Layer 7 of a small transformer language model trained on English Wikipedia (12 layers, counted from 0, width 128).
Take only the direct path to the model's output, skipping the later layers: a vector added to the residual stream pushes a token's score in proportion to its dot product with that token's output vector.

Output vectors of the tokens that the questions are about. A number n stands for (n - 500) times 0.021.
" Philippines": 505 527 511 521 465 515 445 511 458 462 517 508 479 488 492 477 531 531 527 476 488 479 501 516 500 525 547 475 469 496 507 500 488 506 501 514 514 515 498 511 463 448 485 434 509 522 517 500 503 502 528 457 490 530 512 520 477 520 507 470 534 486 493 514 478 529 485 450 516 525 497 501 517 466 477 487 494 537 495 547 481 466 555 514 516 499 522 533 515 500 509 488 484 482 508 469 429 484 500 518 456 510 502 525 520 507 477 493 533 502 510 486 538 487 483 475 468 520 509 541 479 490 462 493 517 585 515 522
"Japanese": 525 511 528 493 454 508 427 531 495 520 462 501 507 487 514 492 508 523 515 503 498 503 478 510 461 510 507 493 485 514 527 483 528 471 474 508 492 460 519 503 481 450 536 509 472 534 519 473 510 496 518 461 495 529 498 470 479 490 507 451 544 565 504 532 453 551 493 512 474 498 484 532 533 491 479 505 500 517 530 537 491 525 521 487 483 458 474 511 504 523 500 465 451 440 514 433 464 485 492 523 474 518 524 485 505 513 469 544 588 502 506 495 522 477 476 489 483 521 572 512 444 531 519 504 529 546 495 476
"ii": 489 503 497 504 494 502 509 509 503 492 500 497 496 468 491 498 518 474 491 512 541 461 450 531 493 505 506 522 488 490 506 523 481 507 445 522 476 467 522 542 518 466 469 501 485 537 504 532 492 524 474 468 522 514 509 510 456 489 502 476 534 510 456 485 490 544 514 495 487 493 486 497 518 539 515 482 495 500 493 482 473 535 495 510 484 483 548 488 509 512 524 536 492 455 524 513 490 451 498 503 505 485 498 504 524 495 496 494 518 461 499 515 518 508 498 460 497 484 565 517 473 505 506 476 496 575 508 511
" performan": 639 528 545 489 416 646 411 459 441 444 378 508 457 564 554 432 530 570 521 386 637 429 448 485 509 569 548 488 418 534 440 468 477 514 370 553 533 419 633 536 427 450 520 463 541 605 502 422 554 412 560 445 416 578 591 439 428 563 504 436 554 545 453 663 403 595 467 452 505 550 412 522 587 635 341 463 553 559 607 554 411 540 522 569 509 456 367 582 610 405 430 484 545 428 552 433 401 432 485 555 399 461 536 548 756 573 414 490 558 464 419 464 616 404 407 454 394 564 740 569 418 499 520 509 478 631 355 443
"ky": 533 488 508 480 480 484 461 529 531 472 479 500 509 482 456 472 469 484 519 517 567 485 488 520 523 494 483 485 483 497 484 481 511 524 490 480 515 495 515 492 493 474 481 499 500 556 493 481 532 492 472 482 498 477 541 439 504 478 501 488 555 573 513 469 474 498 509 512 512 501 481 521 556 472 490 538 489 443 522 522 499 526 494 520 481 501 483 499 538 545 489 486 501 476 519 539 496 487 499 485 504 479 453 524 511 469 497 475 547 505 491 473 480 489 460 513 476 536 555 513 455 530 526 523 511 553 494 501
".\"": 626 566 704 507 408 742 345 414 347 396 350 519 432 589 603 359 606 591 551 360 746 376 398 445 513 572 558 473 386 552 408 422 416 535 389 586 569 399 717 561 412 373 545 406 593 659 527 427 559 334 545 366 352 660 623 379 412 581 465 416 577 639 387 637 392 607 361 399 520 655 397 550 617 669 380 419 547 618 583 600 316 596 545 599 517 436 294 593 674 234 355 518 586 364 602 384 356 392 473 606 349 475 569 612 802 615 323 456 638 430 378 432 554 337 395 395 398 553 984 765 386 496 563 509 459 681 395 386
"ctor": 523 498 513 481 520 502 473 407 517 477 470 514 493 504 530 491 513 536 499 512 505 521 474 477 546 528 569 466 478 558 537 488 468 476 486 470 548 475 470 456 493 445 475 511 534 519 492 532 488 482 538 490 470 555 550 465 514 501 488 441 508 548 416 523 449 496 529 455 571 513 514 461 504 513 502 474 490 514 526 511 456 538 512 470 519 548 473 471 474 464 519 561 500 491 484 494 489 512 503 524 489 464 519 539 500 533 508 509 509 468 456 451 482 491 464 528 490 509 614 511 477 486 479 519 528 540 499 469
"ange": 524 537 555 509 501 494 460 495 491 435 454 503 483 445 495 428 513 503 492 426 567 477 513 536 509 528 559 483 488 538 542 495 506 477 469 473 492 508 517 509 492 511 510 479 518 528 473 481 561 509 525 516 479 558 502 477 471 525 523 483 513 488 498 466 480 505 448 489 499 470 443 516 514 553 507 505 504 508 474 518 490 510 492 529 495 542 449 513 518 499 484 460 470 480 472 533 487 492 501 490 510 481 488 499 548 518 509 481 521 488 507 496 512 507 474 475 498 538 549 547 488 506 476 488 525 530 482 501
"loan": 538 518 519 455 487 512 469 547 482 485 464 508 481 509 536 428 507 513 509 499 491 438 492 542 522 458 511 507 470 476 528 524 456 445 497 485 529 511 574 510 510 500 557 506 517 526 504 536 521 512 509 463 476 534 486 428 512 523 521 484 517 566 475 499 462 556 458 511 529 519 522 512 546 519 498 494 524 498 484 498 476 538 512 463 479 491 484 501 519 429 482 488 462 430 503 473 487 492 498 573 448 477 535 498 480 536 487 534 502 498 477 460 489 436 484 498 486 500 607 476 473 501 501 521 506 575 498 495
"wide": 498 480 544 500 418 558 480 496 515 473 489 499 529 525 489 557 496 501 549 441 493 489 522 521 476 531 516 478 504 511 549 541 486 490 506 499 489 494 562 514 501 491 487 503 498 545 492 497 465 464 515 453 485 540 513 463 482 515 513 463 547 510 498 569 451 482 437 474 531 528 482 523 530 475 462 472 501 512 510 514 511 519 541 504 523 511 473 500 529 432 482 520 491 474 496 460 508 505 502 533 445 501 505 505 498 577 497 486 523 515 470 487 522 440 509 518 458 441 528 538 456 519 455 500 476 512 489 512
" Premier": 484 503 492 488 489 554 466 524 496 499 505 504 502 540 527 454 506 520 519 453 487 479 489 492 524 514 501 479 499 507 492 493 495 464 475 475 512 483 505 493 520 501 501 450 500 504 527 493 494 487 479 500 487 512 531 513 485 503 500 507 511 550 510 523 483 533 493 455 512 497 494 501 481 506 489 503 511 516 518 541 478 521 526 505 519 503 469 523 504 466 492 488 499 497 514 492 482 512 500 522 483 525 499 516 533 544 489 515 494 484 495 457 515 459 479 496 488 485 521 483 462 481 537 507 490 528 503 517
"Personal information": 527 527 531 472 465 589 510 526 480 428 485 508 424 518 506 454 541 545 525 507 465 457 530 508 545 543 465 504 508 510 504 472 530 489 450 528 471 468 528 576 476 525 474 481 480 526 514 503 507 477 554 466 465 533 482 491 476 537 505 489 487 576 477 535 463 502 485 449 533 463 472 492 527 518 471 522 480 496 507 499 456 551 523 518 470 481 471 507 507 450 527 485 492 486 527 466 470 477 495 518 477 493 556 478 470 498 465 528 544 540 493 449 482 419 509 481 499 530 566 510 515 486 526 580 520 527 497 455
"astern": 528 512 478 482 490 509 475 501 492 501 467 503 478 521 494 526 526 498 421 483 526 448 460 549 499 499 504 502 464 485 464 534 484 482 466 454 496 475 500 479 545 445 544 506 496 500 476 495 528 482 501 479 524 527 519 480 507 471 488 465 528 522 501 501 492 531 440 458 496 504 503 482 521 480 482 507 518 563 486 557 520 545 534 516 533 539 453 492 530 497 496 447 549 518 517 470 490 489 494 515 500 504 495 519 514 487 489 547 512 541 539 503 533 459 450 469 457 482 577 573 514 523 481 502 455 541 472 515
" Racing": 559 521 504 491 543 528 477 495 486 455 471 498 467 556 498 465 497 512 524 471 503 481 488 460 531 511 498 476 527 504 498 534 517 515 485 491 507 528 532 515 460 493 480 480 483 540 509 529 474 506 489 470 496 512 524 462 494 496 497 470 495 532 475 501 468 517 492 456 508 498 485 526 539 519 492 506 548 507 524 495 464 522 497 533 492 511 492 504 499 489 478 496 474 479 497 492 509 475 504 517 493 520 531 525 523 502 501 493 504 489 500 482 477 477 530 485 494 505 520 491 468 475 487 529 492 522 497 497
" Air Force": 491 507 488 490 497 528 453 494 488 447 500 504 492 515 533 509 502 500 496 440 495 481 469 511 515 511 480 504 471 520 497 521 511 530 487 504 518 482 504 475 451 490 500 463 481 557 479 507 516 491 514 453 452 503 503 477 503 493 506 454 511 531 481 518 468 544 467 468 518 537 472 520 518 505 495 498 528 489 509 501 484 525 516 538 503 504 511 502 510 504 500 520 505 501 551 483 458 492 499 515 510 512 535 505 523 529 487 475 516 497 504 484 486 439 498 488 501 483 501 536 488 506 504 555 491 563 505 522
"rolet": 505 508 567 488 523 492 459 477 505 489 432 506 503 500 514 468 545 489 529 460 535 430 470 512 538 487 508 476 512 508 478 460 504 476 492 541 529 500 555 533 468 451 504 459 527 507 516 510 481 533 524 502 485 555 562 474 502 522 508 485 546 530 471 500 449 507 466 472 521 479 469 503 540 536 504 504 480 487 481 517 444 525 509 553 528 495 491 534 519 480 473 546 482 479 518 514 501 468 500 548 456 487 498 534 540 508 501 526 508 459 501 497 482 472 496 454 463 503 579 485 462 473 479 499 508 549 456 476

Output weights of attention head 1. The head adds the sum of these rows, row i times number i of z. A number n stands for (n - 500) times 0.0028.
o0: 340 502 621 565 492 424 259 605 365 498 716 587 405 526 673 336 536 517 443 663 464 491 306 574 694 581 424 564 729 417 648 450 746 280 398 251 483 601 677 416 802 386 576 394 403 464 605 505 421 630 546 435 336 620 405 722 523 432 324 659 459 339 673 404 399 432 359 453 440 477 712 443 608 297 526 900 210 347 361 491 701 375 668 354 654 338 422 481 508 368 501 520 467 463 527 534 204 529 496 448 495 472 652 398 490 484 600 412 551 499 519 599 476 573 621 351 564 665 578 502 608 756 420 273 512 527 553 511
o1: 409 363 561 546 404 499 635 721 644 602 543 495 556 156 451 309 436 390 404 604 726 466 355 429 394 592 622 594 425 508 430 567 506 435 354 521 718 457 659 483 535 634 626 656 635 530 465 520 583 611 456 866 478 293 703 624 352 264 654 427 386 405 440 378 414 624 659 579 581 327 478 362 413 489 539 620 449 430 539 540 588 525 630 622 302 498 558 321 614 227 415 750 641 394 673 704 313 521 476 558 656 459 816 398 692 337 358 699 222 540 314 559 495 474 712 346 393 352 505 379 404 506 99 413 362 775 527 344
o2: 508 222 269 460 499 460 692 232 283 457 392 422 520 586 485 547 547 611 520 425 544 432 462 769 394 555 490 515 431 525 860 484 389 449 315 393 297 511 462 378 651 648 639 564 441 425 499 364 323 310 381 477 539 389 641 762 382 579 490 428 357 601 436 493 284 734 357 673 606 361 457 659 444 416 413 576 516 568 481 463 524 349 443 610 419 596 459 492 402 459 217 433 416 547 717 616 491 797 618 603 549 735 460 645 665 451 479 561 598 704 507 556 498 515 474 704 568 524 461 388 429 621 530 490 488 418 559 587
o3: 451 635 562 569 468 526 447 464 566 298 645 264 377 360 600 467 527 582 359 702 248 374 506 496 335 544 440 524 628 639 671 636 290 527 787 653 668 632 564 484 634 722 424 224 484 351 501 380 609 471 633 487 636 430 677 441 346 582 507 483 619 619 480 502 726 554 250 330 500 312 566 516 413 254 450 648 377 362 569 618 337 280 411 498 364 646 417 766 593 468 515 270 457 651 354 643 591 442 541 488 428 733 441 442 604 572 445 336 566 433 768 671 654 441 325 479 281 733 507 436 708 372 439 495 523 477 483 288
o4: 506 337 523 504 562 473 455 454 603 755 509 460 502 666 530 543 611 709 484 295 469 662 550 676 836 619 514 543 683 441 407 416 294 519 248 522 358 613 484 656 396 560 365 627 466 393 646 432 650 555 313 544 368 658 612 223 428 670 365 440 799 456 650 383 556 634 545 455 411 400 464 651 318 400 563 681 338 641 426 540 639 571 334 657 519 560 319 515 868 557 300 626 483 491 414 600 655 388 591 305 473 693 317 294 458 713 541 318 507 582 484 186 257 585 526 482 430 481 342 158 444 233 565 469 566 676 320 489
o5: 702 434 296 671 686 469 697 289 376 404 536 568 386 352 563 389 432 482 606 531 503 685 535 577 568 502 367 540 384 351 683 466 429 340 387 562 411 456 718 693 246 640 475 472 624 316 530 524 494 489 517 574 500 625 488 730 435 541 644 21 445 569 530 377 649 678 626 580 243 686 731 590 375 475 682 613 545 313 528 421 552 276 565 397 363 409 716 422 595 517 535 529 576 470 465 567 472 195 571 462 232 197 465 509 288 428 483 540 486 434 365 524 699 568 493 325 716 631 710 645 321 822 438 473 599 480 479 437
o6: 483 339 350 345 386 484 358 720 438 483 212 481 709 643 344 596 423 673 250 380 654 248 494 488 147 353 851 514 507 306 478 537 369 561 738 492 535 282 559 405 827 485 422 471 459 594 354 546 373 674 545 398 755 473 633 588 541 518 571 465 596 513 563 530 350 616 603 620 508 433 636 415 314 701 431 340 603 507 296 553 623 391 439 703 594 570 424 331 488 669 328 709 657 495 582 507 457 308 396 555 283 646 527 660 665 715 508 466 730 483 313 473 304 493 422 498 567 423 397 568 532 608 519 547 292 547 582 570
o7: 570 445 447 475 745 374 595 575 629 495 636 552 403 683 571 635 421 314 178 713 579 606 670 517 353 534 408 649 541 474 457 381 627 399 503 586 265 455 551 615 530 848 773 391 502 556 450 352 484 414 619 394 532 626 680 352 323 477 328 518 289 457 644 563 769 362 312 286 191 502 346 261 500 518 335 348 660 465 628 487 559 288 370 486 445 465 490 713 651 666 701 417 625 355 553 400 390 537 462 563 599 680 491 589 608 580 572 254 364 556 523 487 342 517 586 640 602 375 459 672 470 582 507 241 384 530 491 468
o8: 539 587 575 548 439 747 550 427 270 614 456 603 557 491 365 571 679 332 550 690 611 657 370 565 593 457 454 540 541 607 516 546 627 458 395 450 623 685 538 471 346 547 544 504 583 617 654 596 456 671 546 566 365 486 469 411 444 567 423 507 310 726 632 499 587 432 559 517 443 495 536 544 555 254 565 134 572 643 569 573 463 734 368 487 301 619 181 364 492 137 290 390 528 549 445 412 320 325 597 565 384 367 609 383 515 295 489 237 552 582 505 757 397 565 613 565 533 591 242 416 689 569 534 576 594 191 469 483
o9: 737 457 480 512 400 335 556 500 322 530 562 568 660 438 394 712 627 365 517 365 543 401 535 180 451 470 538 443 302 407 434 274 343 492 457 561 506 566 341 628 587 492 481 404 817 527 610 532 594 549 458 372 343 645 322 459 336 306 537 781 507 331 457 396 592 490 354 451 632 642 386 590 497 606 484 406 710 404 432 555 514 578 424 421 582 534 619 680 414 684 504 672 383 590 541 448 708 705 512 558 189 587 483 879 340 325 578 577 595 370 694 738 410 371 270 488 588 667 584 716 386 502 450 474 468 402 571 241
o10: 465 293 588 445 631 461 553 533 638 443 642 547 621 643 430 606 457 578 399 667 483 192 518 495 472 561 436 618 498 431 334 612 636 284 525 327 443 458 517 675 494 498 516 367 405 447 666 385 497 418 567 467 434 442 322 515 464 520 581 504 496 522 537 686 539 553 711 737 624 655 410 590 529 454 566 561 489 274 454 438 638 419 500 517 574 389 592 295 336 472 366 456 643 649 345 496 735 483 670 649 563 356 677 528 617 656 452 663 251 519 442 659 533 305 626 403 253 350 316 511 439 442 441 525 363 303 675 444
o11: 554 260 681 708 613 582 313 517 685 777 258 510 489 292 444 421 604 527 182 529 690 410 696 512 588 432 469 435 457 444 688 685 450 331 514 469 557 588 460 565 513 546 350 608 627 469 487 616 363 438 404 341 485 413 591 284 516 369 520 541 354 677 695 378 319 341 592 526 571 503 745 234 546 472 400 672 513 451 422 563 509 620 623 586 287 503 360 572 495 594 602 387 521 687 647 308 564 490 439 412 714 480 449 514 613 520 540 304 665 370 449 203 440 313 589 505 529 753 559 659 313 272 445 527 614 528 441 637
o12: 500 820 421 577 367 533 348 401 473 249 466 438 552 503 507 420 359 416 480 704 489 504 467 775 498 560 505 477 475 593 583 524 406 147 504 315 610 372 543 566 418 625 605 679 586 583 460 554 698 663 596 473 528 466 393 538 381 373 568 572 561 406 510 397 378 516 668 627 513 360 499 442 438 529 512 539 366 597 480 319 376 379 378 506 643 668 502 442 655 455 793 512 399 475 479 535 640 620 361 462 375 571 514 679 493 377 479 513 754 422 162 364 449 554 611 645 333 534 552 634 691 360 473 512 549 337 451 457
o13: 506 587 463 613 549 348 466 483 460 350 478 507 502 447 581 702 491 364 404 519 393 479 537 656 659 436 255 600 593 425 579 271 527 476 428 546 425 282 385 592 569 381 515 611 317 369 527 312 480 509 603 550 410 655 417 499 522 245 533 604 662 661 639 533 484 602 495 468 572 548 580 565 495 439 326 496 626 480 566 592 401 463 552 422 508 445 562 442 416 412 367 571 456 523 544 527 336 258 530 646 453 554 642 362 439 506 422 281 515 397 442 806 536 806 664 446 590 575 683 341 588 537 275 736 729 591 439 438
o14: 580 314 491 499 445 552 408 768 439 582 498 661 610 582 134 754 524 492 285 513 443 487 475 688 502 460 521 574 671 465 596 373 573 363 435 444 396 454 690 496 370 582 477 485 443 608 406 409 632 544 566 500 533 581 276 559 464 498 507 405 562 333 628 355 462 577 547 547 606 534 452 606 288 246 423 461 455 596 186 510 362 681 607 294 327 484 701 413 636 423 484 650 636 629 662 353 414 467 518 504 418 525 604 495 491 476 325 344 635 328 323 647 417 522 408 608 596 527 403 642 668 736 728 381 467 749 498 336
o15: 678 525 562 658 536 399 522 548 437 542 404 458 507 567 469 761 557 759 459 787 483 257 426 249 533 465 571 437 682 526 702 449 660 575 504 406 371 581 434 432 318 638 364 631 290 142 359 777 302 472 299 375 507 607 487 496 257 716 394 434 320 775 529 290 538 352 435 513 550 522 424 326 254 593 479 406 629 583 334 282 616 361 523 633 581 457 775 590 475 361 568 384 548 408 674 624 201 740 364 533 440 438 780 571 321 562 382 660 678 505 517 427 546 706 714 350 348 618 478 534 504 419 538 486 599 689 462 440
o16: 349 474 612 579 362 398 552 603 660 471 551 527 406 357 335 283 475 474 554 370 482 569 305 407 449 217 264 678 557 582 176 448 617 698 551 705 569 501 505 343 641 549 730 630 440 375 545 421 525 346 696 469 572 532 375 550 616 390 330 249 525 554 593 436 502 440 449 599 522 368 367 390 431 563 441 737 591 329 831 783 551 575 507 467 476 489 320 616 282 411 317 477 528 520 631 656 502 575 332 398 491 342 460 591 481 688 503 559 569 611 377 523 604 662 195 457 654 434 511 787 620 640 527 540 578 516 604 401
o17: 601 385 810 393 495 385 879 417 817 505 408 428 281 606 402 509 497 422 776 486 609 398 361 423 614 334 274 569 618 517 602 138 364 539 455 430 537 583 373 442 533 710 509 275 473 584 532 475 642 646 351 694 563 694 565 425 514 389 504 188 403 652 501 491 459 372 520 575 259 445 479 416 697 509 548 538 453 228 412 328 465 583 581 604 772 503 712 535 502 670 570 401 558 669 519 485 591 246 486 385 576 617 352 596 607 497 491 593 343 346 390 613 421 591 314 589 558 340 679 318 524 384 712 567 544 434 366 548
o18: 452 717 869 505 500 414 608 540 677 383 605 399 404 623 645 568 500 473 312 450 336 632 376 739 496 491 697 486 543 330 594 616 651 278 382 530 508 701 518 268 412 240 522 562 566 605 372 431 513 635 397 634 429 356 540 418 634 413 528 521 305 438 537 483 359 677 337 425 360 593 468 400 576 468 500 343 429 488 473 646 595 362 331 507 601 505 671 730 432 443 578 723 392 285 238 476 705 662 460 459 473 486 341 479 538 513 583 401 702 748 575 609 736 448 402 412 384 318 525 507 379 368 367 665 655 484 462 429
o19: 513 507 501 442 495 531 656 372 575 434 458 357 468 656 546 622 642 453 408 486 355 353 531 306 509 606 406 386 308 511 528 633 607 661 721 377 539 300 583 472 568 309 491 646 436 691 479 499 428 553 414 190 389 549 682 636 622 456 372 400 308 319 512 475 622 673 658 410 329 663 460 475 327 542 634 325 680 326 753 446 278 534 307 654 444 228 617 775 631 538 391 721 393 686 686 582 486 320 413 499 597 260 429 623 577 387 493 516 578 579 291 575 488 419 568 706 695 363 321 591 224 653 488 344 865 531 525 583
o20: 322 553 590 375 698 421 594 544 545 440 537 385 515 595 508 618 376 423 604 545 555 472 596 499 499 504 466 708 338 554 380 355 583 506 404 597 449 365 895 593 541 515 503 739 383 331 379 315 602 460 549 491 411 616 404 567 403 727 610 447 511 348 481 476 387 414 398 754 610 456 586 536 619 565 628 455 365 387 514 659 568 430 283 499 463 270 568 661 473 735 369 634 556 334 596 378 512 771 398 584 459 474 546 316 376 263 415 417 402 516 640 628 525 740 576 630 390 606 409 695 342 500 312 318 585 312 361 508
o21: 300 318 358 346 352 413 520 497 517 450 481 473 309 494 531 467 430 392 505 603 616 462 661 329 585 483 790 712 697 542 805 370 433 389 449 581 691 473 541 515 717 512 428 578 373 630 596 459 558 494 579 559 443 437 662 543 546 511 570 487 290 346 478 701 588 454 479 599 472 494 524 514 382 437 346 440 640 768 580 626 322 330 406 259 673 592 538 541 389 354 422 488 455 563 673 567 574 446 573 459 355 554 636 299 385 744 599 514 471 213 419 449 496 249 424 572 588 325 594 649 418 618 422 496 622 453 561 516
o22: 638 517 626 581 404 587 668 321 484 665 495 423 520 504 565 329 231 506 305 706 621 601 392 569 549 416 469 179 333 374 587 449 464 590 718 429 505 510 444 500 665 483 790 559 653 305 598 344 417 389 470 495 590 420 570 407 323 420 562 614 580 214 534 665 458 811 645 476 555 696 346 627 250 882 534 582 638 631 432 336 324 574 519 549 424 382 481 689 243 327 670 560 679 464 347 548 592 621 529 526 640 420 386 253 454 473 374 707 360 508 554 390 367 563 593 482 464 604 623 416 742 324 408 411 449 436 429 397
o23: 551 439 500 512 437 456 753 477 334 271 633 421 583 645 435 454 706 460 692 551 314 531 528 383 680 570 421 596 386 488 628 391 660 457 670 642 572 549 406 568 584 433 401 807 498 405 429 545 652 398 453 428 455 435 498 324 504 533 451 473 514 653 635 681 372 433 413 386 461 540 389 468 490 702 372 325 551 480 667 487 449 461 474 452 531 624 544 571 436 300 692 536 331 707 390 428 487 176 447 588 216 524 521 745 770 469 602 497 708 491 606 736 441 456 354 486 638 424 428 701 139 379 461 367 511 520 290 388
o24: 588 378 543 552 489 514 534 464 299 465 390 558 577 442 313 303 544 421 582 687 437 902 584 619 459 503 867 713 492 626 331 606 437 353 420 396 358 572 358 628 540 305 218 868 524 562 695 468 547 552 417 576 741 374 434 508 359 438 360 496 376 365 478 482 381 509 627 525 348 606 562 446 369 595 544 325 649 544 432 474 482 424 770 666 654 474 673 291 485 671 541 678 563 467 440 446 472 503 526 362 540 437 489 326 575 530 377 654 332 710 689 474 457 338 387 510 649 573 585 533 277 497 584 263 304 560 501 364
o25: 536 734 560 522 539 418 456 595 502 514 481 252 268 465 573 590 565 339 525 329 329 449 634 558 441 299 320 507 564 610 661 578 720 216 288 337 380 523 479 683 192 562 607 562 546 467 492 713 567 569 530 592 764 596 440 731 553 240 509 579 661 577 620 540 609 522 361 234 542 367 449 634 658 667 395 359 402 860 644 686 466 748 251 351 611 532 434 472 447 498 507 194 263 363 466 570 558 519 430 486 190 506 362 430 522 647 397 683 495 745 684 446 277 493 447 423 416 403 486 377 228 757 607 787 536 475 470 601
o26: 775 322 358 627 584 564 293 557 675 635 303 514 658 578 571 614 676 389 636 433 734 539 499 551 438 453 441 403 300 630 268 267 677 499 739 547 692 493 700 261 429 505 539 346 540 304 218 610 596 730 396 616 493 491 544 605 533 623 620 607 420 349 722 675 374 387 519 491 527 506 402 383 566 307 536 462 412 556 498 421 433 412 650 543 589 448 398 344 627 454 364 446 483 658 444 539 561 420 417 558 307 751 580 408 536 441 467 531 345 426 682 265 408 399 531 528 560 604 361 498 412 399 220 527 573 580 597 507
o27: 371 632 431 499 485 494 530 440 430 592 537 549 436 488 564 341 507 511 400 331 314 366 706 368 591 655 370 618 503 333 241 315 655 538 442 562 646 441 575 380 531 697 368 421 906 591 503 436 502 324 583 475 519 354 539 804 533 527 407 425 425 429 505 451 540 518 320 504 579 690 695 473 489 625 642 513 571 719 414 567 669 536 404 221 603 467 502 464 591 664 487 419 638 545 573 457 441 630 520 457 561 486 485 707 213 453 677 513 493 591 334 526 608 593 783 300 560 431 235 348 642 267 422 442 451 444 357 463
o28: 446 467 658 419 540 533 478 558 432 603 661 497 345 391 424 254 473 433 460 624 533 669 768 636 479 440 545 402 726 492 472 313 527 548 474 566 430 558 251 353 253 503 806 659 645 623 676 516 599 462 442 636 432 677 526 389 299 498 565 337 550 266 483 509 536 291 90 425 410 701 482 579 493 508 553 542 630 482 608 684 129 274 571 466 351 547 457 181 631 605 539 346 575 571 605 540 588 480 503 480 419 610 632 458 450 758 561 436 355 703 488 405 483 566 540 547 357 470 548 685 452 391 675 397 525 428 450 544
o29: 604 269 727 502 537 423 444 548 248 527 565 510 237 453 541 347 679 506 370 340 647 488 336 520 406 497 506 386 332 545 526 522 586 303 643 440 557 463 468 431 485 503 566 388 624 420 572 399 679 214 649 403 661 835 336 633 401 584 535 269 590 589 710 372 600 424 525 512 589 456 481 583 561 402 463 530 270 603 498 515 453 787 555 684 263 305 634 763 577 782 365 529 456 482 560 358 411 586 680 619 449 365 328 237 603 420 502 722 611 529 831 550 537 430 584 501 593 328 436 498 439 363 479 431 364 570 559 506
o30: 609 399 559 415 435 430 266 285 261 586 472 652 586 390 483 586 529 541 569 530 412 613 650 481 521 541 598 380 507 398 355 384 441 383 393 615 549 512 329 669 612 444 521 612 604 475 514 739 236 487 446 571 372 548 459 716 710 321 572 645 609 837 425 325 608 386 337 634 546 326 504 648 300 611 589 604 148 447 283 792 392 283 506 424 517 252 398 215 673 524 276 696 684 760 417 637 250 377 278 714 326 644 542 686 519 395 425 788 527 545 589 596 413 235 498 510 495 547 793 530 663 533 583 525 655 325 401 561
o31: 459 413 521 391 320 457 680 613 708 501 706 452 584 761 351 449 572 469 620 499 433 485 308 532 550 456 505 394 568 369 479 534 470 375 527 711 379 532 438 364 507 547 436 413 312 525 451 587 567 288 481 429 301 341 182 381 532 547 461 584 421 716 704 300 376 434 364 506 242 609 479 447 614 493 606 569 532 574 626 472 431 719 532 444 498 402 646 388 371 612 582 647 650 599 558 329 373 574 467 616 388 554 298 564 507 541 559 580 562 671 482 460 780 210 855 543 541 657 775 344 479 475 427 538 545 524 420 384

Each question shows a token from some text and the vector z that the head gathered there. A number n stands for (n - 500) times 0.0036.

"ber": 567 571 519 516 497 450 497 390 417 474 463 448 469 478 489 519 453 458 523 531 467 447 492 521 524 574 398 471 555 471 425 541
Which of these tokens does it push up most? "ii"

"1": 383 461 617 565 564 440 495 372 395 425 453 649 389 504 582 494 536 466 627 415 391 465 501 547 559 517 534 550 460 544 526 469
Which of these tokens does it push down most? "ii"

"/": 558 563 505 516 499 462 504 388 439 473 464 471 468 489 481 510 462 455 531 520 442 455 500 527 522 570 400 462 557 476 429 538
Which of these tokens does it push up most? "loan"

"ed the": 511 487 540 527 473 433 478 399 394 477 478 508 450 531 511 502 461 426 513 533 468 373 454 511 488 598 455 399 600 415 436 568
Which of these tokens does it push up most? "Japanese"

" State": 514 492 558 551 500 461 500 411 359 506 469 493 465 507 486 475 480 494 498 559 460 440 419 496 481 534 470 480 582 457 449 586
Which of these tokens does it push up most? " Air Force"

" career": 481 514 583 505 532 429 508 425 386 496 521 518 446 571 496 496 479 505 492 506 408 423 463 483 496 552 492 492 545 525 463 607
Which of these tokens does it push up most? " Premier"

", ": 519 481 526 514 489 429 442 396 451 465 489 525 425 531 505 542 455 486 556 535 395 413 395 553 526 533 471 464 546 506 494 468
Which two tokens does it push up most, strongest first? " Philippines", " Racing"

"on": 524 520 548 514 534 428 478 411 345 433 469 532 413 522 506 504 465 479 541 515 424 369 460 517 530 602 430 430 575 455 450 572
Which of these tokens does it push up most? "Japanese"

" Sun": 531 587 602 506 519 462 473 429 406 493 450 514 477 489 541 511 449 460 512 551 441 451 441 540 516 581 449 410 610 467 450 554
Which of these tokens does it push up most? ".\""

"\" and": 528 584 589 502 518 466 479 434 418 494 450 526 478 495 537 511 450 461 519 544 434 464 444 538 514 581 448 409 608 470 458 550
Which two tokens does it push up most, strongest first? ".\"", " performan"

" A": 583 523 549 534 529 436 529 421 445 471 477 497 419 558 481 505 433 456 497 529 353 400 426 508 445 564 403 429 605 485 471 557
Which of these tokens does it push up most? ".\""

" on": 494 542 569 535 491 440 502 403 429 478 497 536 431 528 471 520 399 450 477 546 413 400 416 492 485 577 414 426 583 449 465 550
Which of these tokens does it push up most? " Racing"

"ional": 498 497 543 531 526 475 511 402 363 499 485 519 457 537 499 495 513 523 480 539 462 441 452 479 493 527 470 469 567 478 447 591
Which of these tokens does it push up most? "ky"

" his first": 533 505 549 504 504 400 480 432 426 469 516 502 406 546 490 539 456 480 488 533 407 386 390 538 515 534 437 446 533 505 484 518
Which of these tokens does it push up most? " Air Force"

"an": 537 579 565 487 520 471 484 436 412 480 453 523 463 487 535 497 446 463 517 530 444 466 438 549 508 570 450 409 610 476 451 542
Which two tokens does it push up most, strongest first? ".\"", " performan"

"\"": 583 522 548 536 532 436 531 420 448 469 476 501 417 559 479 503 434 455 500 528 352 402 429 508 446 564 404 431 604 487 476 556
Which of these tokens does it push up most? ".\""

" Anderson": 514 549 606 516 503 414 485 371 407 507 471 573 466 510 487 523 406 447 499 500 436 387 420 516 471 547 443 431 575 416 494 477
Which of these tokens does it push up most? "ctor"

"–": 457 495 558 454 568 433 526 434 423 447 539 610 418 609 472 514 510 504 514 449 370 426 485 479 560 557 511 497 504 596 512 517
Which two tokens does it push up most, strongest first? "astern", " Premier"

" He": 505 512 607 530 477 464 434 426 367 461 466 482 452 529 494 466 454 480 473 532 457 454 393 491 487 627 453 439 572 437 471 527
Which of these tokens does it push up most? "Japanese"

" mid-": 521 543 600 510 509 411 489 373 406 512 467 574 471 524 480 523 406 446 503 501 436 385 429 513 473 548 440 429 573 415 496 470
Which of these tokens does it push up most? "ctor"

" T": 532 586 598 505 521 465 471 428 405 491 449 513 477 485 543 512 448 459 511 551 442 450 441 540 509 581 445 409 612 469 451 556
Which of these tokens does it push up most? ".\""

"\".": 583 521 547 534 532 437 531 421 449 471 477 500 418 559 480 505 434 456 500 527 353 402 430 510 447 564 403 429 604 487 474 556
Which of these tokens does it push up most? ".\""

" record": 548 516 568 558 558 364 495 430 391 497 537 499 456 508 468 522 452 501 541 503 435 447 518 527 496 529 398 448 551 419 471 575
Which of these tokens does it push up most? " Premier"

"W": 561 559 576 531 523 452 518 423 432 490 521 483 482 473 527 481 480 460 505 501 453 438 432 520 497 588 453 413 541 424 433 559
Which of these tokens does it push up most? "wide"

" Mid": 560 559 572 531 524 453 516 422 432 489 522 483 481 472 527 481 479 460 506 500 454 438 432 519 497 585 452 412 540 424 434 558
Which of these tokens does it push up most? "wide"